Layer 2 of a small transformer language model trained on English Wikipedia (24 layers, counted from 0, width 128).
A neuron's activation on a vector x is GELU(weights . x + bias), where the dot is the dot product.

Input weights of the MLP neurons that the questions are about. A number n stands for (n - 500) times 0.0022.
n104 (bias -0.082): 546 472 409 467 378 533 354 658 539 476 585 735 627 497 610 558 611 574 296 351 704 634 537 667 713 399 597 421 393 497 453 479 513 437 563 663 280 437 244 510 422 572 769 529 255 543 512 497 628 458 630 430 496 432 443 509 389 530 633 566 424 598 388 497 410 636 311 513 569 416 572 385 385 404 536 358 430 397 606 567 335 313 489 430 415 550 470 549 432 479 528 346 591 737 761 420 558 439 575 513 468 417 450 562 650 397 606 660 566 406 412 618 435 510 584 648 615 561 456 497 313 712 275 610 446 459 503 510
n271 (bias -0.041): 522 553 563 532 678 259 515 446 268 317 21 609 602 618 399 423 353 611 392 464 704 540 402 622 528 453 591 123 532 736 610 483 367 585 705 534 436 520 426 500 720 533 329 549 669 538 346 444 469 549 544 417 768 332 846 416 454 595 464 375 411 500 460 531 614 610 426 324 419 641 477 535 478 456 373 582 544 496 404 334 566 328 429 838 646 650 276 450 548 532 324 427 584 697 538 736 572 383 548 484 477 448 465 366 597 614 347 667 369 432 464 302 584 264 558 442 324 669 452 611 593 500 761 561 620 516 634 401
n279 (bias -0.092): 464 449 573 497 516 547 631 646 566 560 328 433 611 477 412 535 511 671 547 394 560 646 589 425 570 617 427 530 392 320 574 349 626 494 500 607 275 354 354 454 352 494 717 368 524 525 546 597 539 418 600 541 433 560 472 561 538 619 604 292 633 477 383 455 421 497 411 596 542 608 403 654 440 526 881 542 438 534 587 651 564 503 358 321 580 709 317 659 517 438 664 470 480 535 452 285 563 515 302 480 459 541 568 483 491 653 507 504 452 706 490 487 513 481 534 539 425 297 309 322 516 591 294 396 406 742 320 414
n299 (bias -0.082): 423 444 478 610 593 581 527 628 381 554 421 626 473 355 411 258 419 413 618 511 692 693 422 374 450 453 511 600 383 465 460 432 487 578 564 532 486 564 516 612 539 591 357 531 635 424 523 585 579 339 470 387 520 495 463 607 521 492 556 524 419 459 412 527 468 630 510 406 796 521 423 360 549 425 541 515 434 618 591 541 420 454 426 647 516 413 500 421 486 638 483 525 563 404 542 488 571 596 494 457 492 633 460 536 467 387 650 269 497 557 631 592 526 452 480 373 548 354 391 447 608 620 452 494 441 398 582 503
n390 (bias -0.110): 536 517 444 492 388 549 415 522 593 626 414 641 522 539 417 461 390 571 557 452 452 588 594 401 738 546 464 446 466 425 524 407 356 435 549 425 357 294 426 448 392 419 458 503 491 653 531 342 473 537 513 399 542 398 568 682 505 575 523 597 487 525 506 574 397 459 341 516 530 473 435 576 509 555 557 455 629 479 336 707 394 452 503 609 552 582 441 591 461 425 441 364 528 513 478 669 466 830 594 539 481 482 348 434 402 506 574 478 281 586 582 453 438 465 509 514 656 619 591 512 495 514 525 521 640 511 269 632
n400 (bias -0.070): 669 457 717 583 479 461 236 566 467 404 565 393 497 437 474 476 575 560 613 465 613 615 535 636 548 468 497 611 487 370 446 344 482 610 569 393 500 478 406 465 586 616 452 531 427 727 645 529 463 601 297 527 545 485 386 570 648 583 494 344 431 388 326 534 510 479 488 562 497 558 603 624 431 437 377 497 482 598 759 382 636 506 413 629 472 383 369 463 243 474 480 393 452 351 562 407 374 533 380 669 305 397 547 412 503 402 550 797 368 436 516 369 438 581 590 272 427 582 462 500 540 563 361 531 542 715 356 330
n413 (bias -0.117): 400 387 597 558 554 679 683 564 547 561 323 508 536 452 720 461 759 545 529 557 347 740 242 568 504 385 354 500 537 391 487 445 613 632 555 614 439 484 588 308 471 500 443 512 673 592 673 624 349 492 395 345 635 441 581 526 260 593 511 240 432 439 730 679 629 522 424 634 476 430 429 571 270 395 461 438 616 410 440 396 436 348 423 261 401 814 662 457 406 689 685 289 630 488 488 637 360 486 149 358 853 592 436 567 661 504 548 248 228 407 598 537 245 754 487 436 454 685 540 555 674 400 681 500 431 343 657 671
n455 (bias -0.104): 449 459 456 629 542 201 471 555 763 604 535 722 575 366 659 581 466 351 367 748 605 570 512 638 574 456 603 744 553 540 441 595 321 611 665 466 516 500 272 386 204 496 616 610 376 500 500 649 484 492 540 436 748 600 198 390 670 305 557 673 466 644 423 687 528 592 385 635 655 469 683 488 423 702 496 543 702 400 471 364 430 512 492 454 399 478 496 262 532 557 567 95 568 359 469 383 407 291 524 595 291 496 291 451 523 197 488 368 808 496 777 420 323 558 263 551 413 560 465 442 527 524 487 361 481 378 579 388

Each question shows a token from some text and the vector x that enters the MLP there. A number n stands for (n - 500) times 0.0066.

"lo": 523 461 478 364 417 404 574 405 430 556 329 778 473 724 408 412 808 358 722 612 401 376 520 642 486 545 547 450 489 492 445 406 691 431 586 483 567 551 413 499 540 332 269 493 432 347 360 461 578 617 333 435 486 668 395 443 413 436 516 403 364 485 536 271 402 304 567 549 619 525 469 565 343 294 540 441 389 706 549 677 706 647 624 490 654 443 726 487 448 352 395 431 604 414 409 733 447 447 460 657 363 584 518 627 598 388 481 421 500 504 486 529 470 487 456 578 530 451 463 448 558 549 377 692 670 593 581 562
Which two neurons fire most, strongest first? n299, n400

"jo": 501 486 422 363 454 374 529 423 454 544 300 834 416 696 444 301 822 368 714 486 430 485 494 641 447 586 528 392 489 522 401 383 665 472 565 531 548 466 491 528 555 369 281 397 426 351 453 496 605 626 486 461 462 732 421 494 488 349 433 416 511 541 529 278 431 385 561 542 555 505 515 626 378 189 531 436 421 746 525 560 745 681 715 431 657 463 747 464 582 376 386 416 578 474 383 645 437 457 440 652 337 552 523 569 603 423 535 395 491 485 501 538 455 397 501 618 463 452 499 411 506 534 390 638 691 535 509 602
The most active neuron and its activation: n299, at about 0.25

" re": 596 390 409 380 554 405 493 419 390 549 488 670 401 719 476 435 753 297 682 531 398 498 520 528 692 526 549 504 490 566 372 396 726 308 614 540 628 519 470 451 452 427 316 619 378 302 387 391 557 537 387 443 518 574 405 355 482 378 569 348 534 464 588 389 432 426 544 529 501 516 451 651 322 312 540 364 424 661 586 557 663 606 589 463 608 536 757 487 710 357 381 463 617 464 396 591 350 440 461 624 371 450 589 671 571 467 480 407 454 489 592 578 494 470 446 684 447 470 419 459 663 504 332 641 629 625 578 562
Which of these neurons fires most? n413

" f": 724 377 521 315 452 408 429 465 449 595 491 627 397 712 446 330 678 438 631 546 445 350 494 525 568 550 545 432 482 581 347 437 661 396 577 567 620 457 361 473 416 505 323 600 285 312 436 344 685 630 572 484 545 581 501 457 421 405 503 482 589 462 547 408 403 415 622 504 540 565 504 566 346 214 543 448 368 630 507 691 665 502 692 440 498 561 733 513 613 308 387 401 683 407 360 640 469 376 404 617 378 519 652 640 512 355 512 397 373 618 475 485 445 462 526 743 516 439 472 463 592 550 371 666 579 629 528 532
The most active neuron and its activation: n104, at about 0.8

" pro": 650 441 483 443 518 324 537 484 434 560 429 635 403 697 470 382 727 208 668 567 395 417 496 553 606 541 455 448 474 616 392 397 726 363 582 554 629 460 522 428 581 389 285 645 374 353 548 361 643 560 393 439 524 634 464 470 341 412 428 402 542 487 552 462 420 340 573 519 576 532 473 706 316 244 558 396 315 728 561 591 638 598 709 466 550 491 714 479 586 392 373 478 619 477 369 555 348 392 404 654 417 428 522 572 551 459 534 401 437 549 532 572 466 552 461 675 531 447 412 440 692 528 301 609 630 647 598 567
Which two neurons fire most, strongest first? n413, n400

"li": 595 466 349 240 441 438 518 427 402 556 429 736 474 701 401 418 847 405 709 512 455 368 543 532 466 600 535 426 593 539 409 450 736 411 558 526 583 508 328 505 521 368 289 511 376 375 388 395 652 606 451 453 475 598 411 470 368 369 381 463 521 506 483 222 352 137 446 461 595 650 499 582 378 199 600 433 390 727 400 762 710 587 618 441 616 526 663 513 513 284 386 472 636 422 510 651 568 395 606 599 392 567 509 654 508 424 512 356 562 637 490 597 535 442 504 620 495 400 513 448 499 634 366 673 607 582 571 488
The most active neuron and its activation: n104, at about 0.21

" car": 545 384 554 547 419 384 509 463 604 489 409 666 379 704 451 320 788 320 627 520 437 350 596 514 597 590 544 392 453 555 409 456 749 434 602 631 618 460 515 516 433 389 243 468 364 327 445 306 689 583 481 485 548 616 440 505 420 418 528 452 480 540 407 323 411 263 621 669 597 577 493 558 394 237 552 452 413 648 511 695 733 546 707 450 490 594 672 432 452 246 464 507 640 515 400 637 440 377 469 579 403 561 617 620 463 323 488 393 394 556 535 535 542 465 592 665 495 379 429 453 591 412 365 640 552 648 486 486
Which of these neurons fires most? n279

"ure": 539 453 516 377 502 341 440 515 512 436 475 729 449 677 368 456 705 298 630 544 393 345 425 621 587 606 478 447 503 581 355 396 755 416 646 481 586 495 547 562 434 232 304 549 413 321 443 486 589 618 487 457 522 654 398 432 508 377 493 492 520 589 504 372 382 259 575 521 351 659 412 578 342 307 500 422 406 750 471 738 731 631 589 408 650 551 634 403 532 214 311 425 612 472 441 649 442 421 629 653 481 444 494 581 528 354 517 336 551 524 561 614 566 579 492 614 591 458 519 437 584 592 364 631 689 567 514 549
The most active neuron and its activation: n390, at about 0.14

"les": 450 375 407 379 460 395 521 490 403 433 532 652 451 637 418 354 769 489 643 554 445 512 540 564 582 549 555 440 463 475 373 388 683 535 567 525 542 496 436 508 490 430 284 562 380 304 373 541 505 507 392 419 519 519 395 435 511 308 432 479 550 588 507 306 417 390 644 539 522 611 417 607 328 320 581 484 407 629 441 734 639 702 656 454 646 640 674 490 719 149 361 474 601 481 399 665 489 441 498 696 497 454 495 641 542 383 494 337 592 566 504 618 483 446 442 591 494 511 606 410 529 689 333 631 682 587 601 469
Which two neurons fire most, strongest first? n299, n279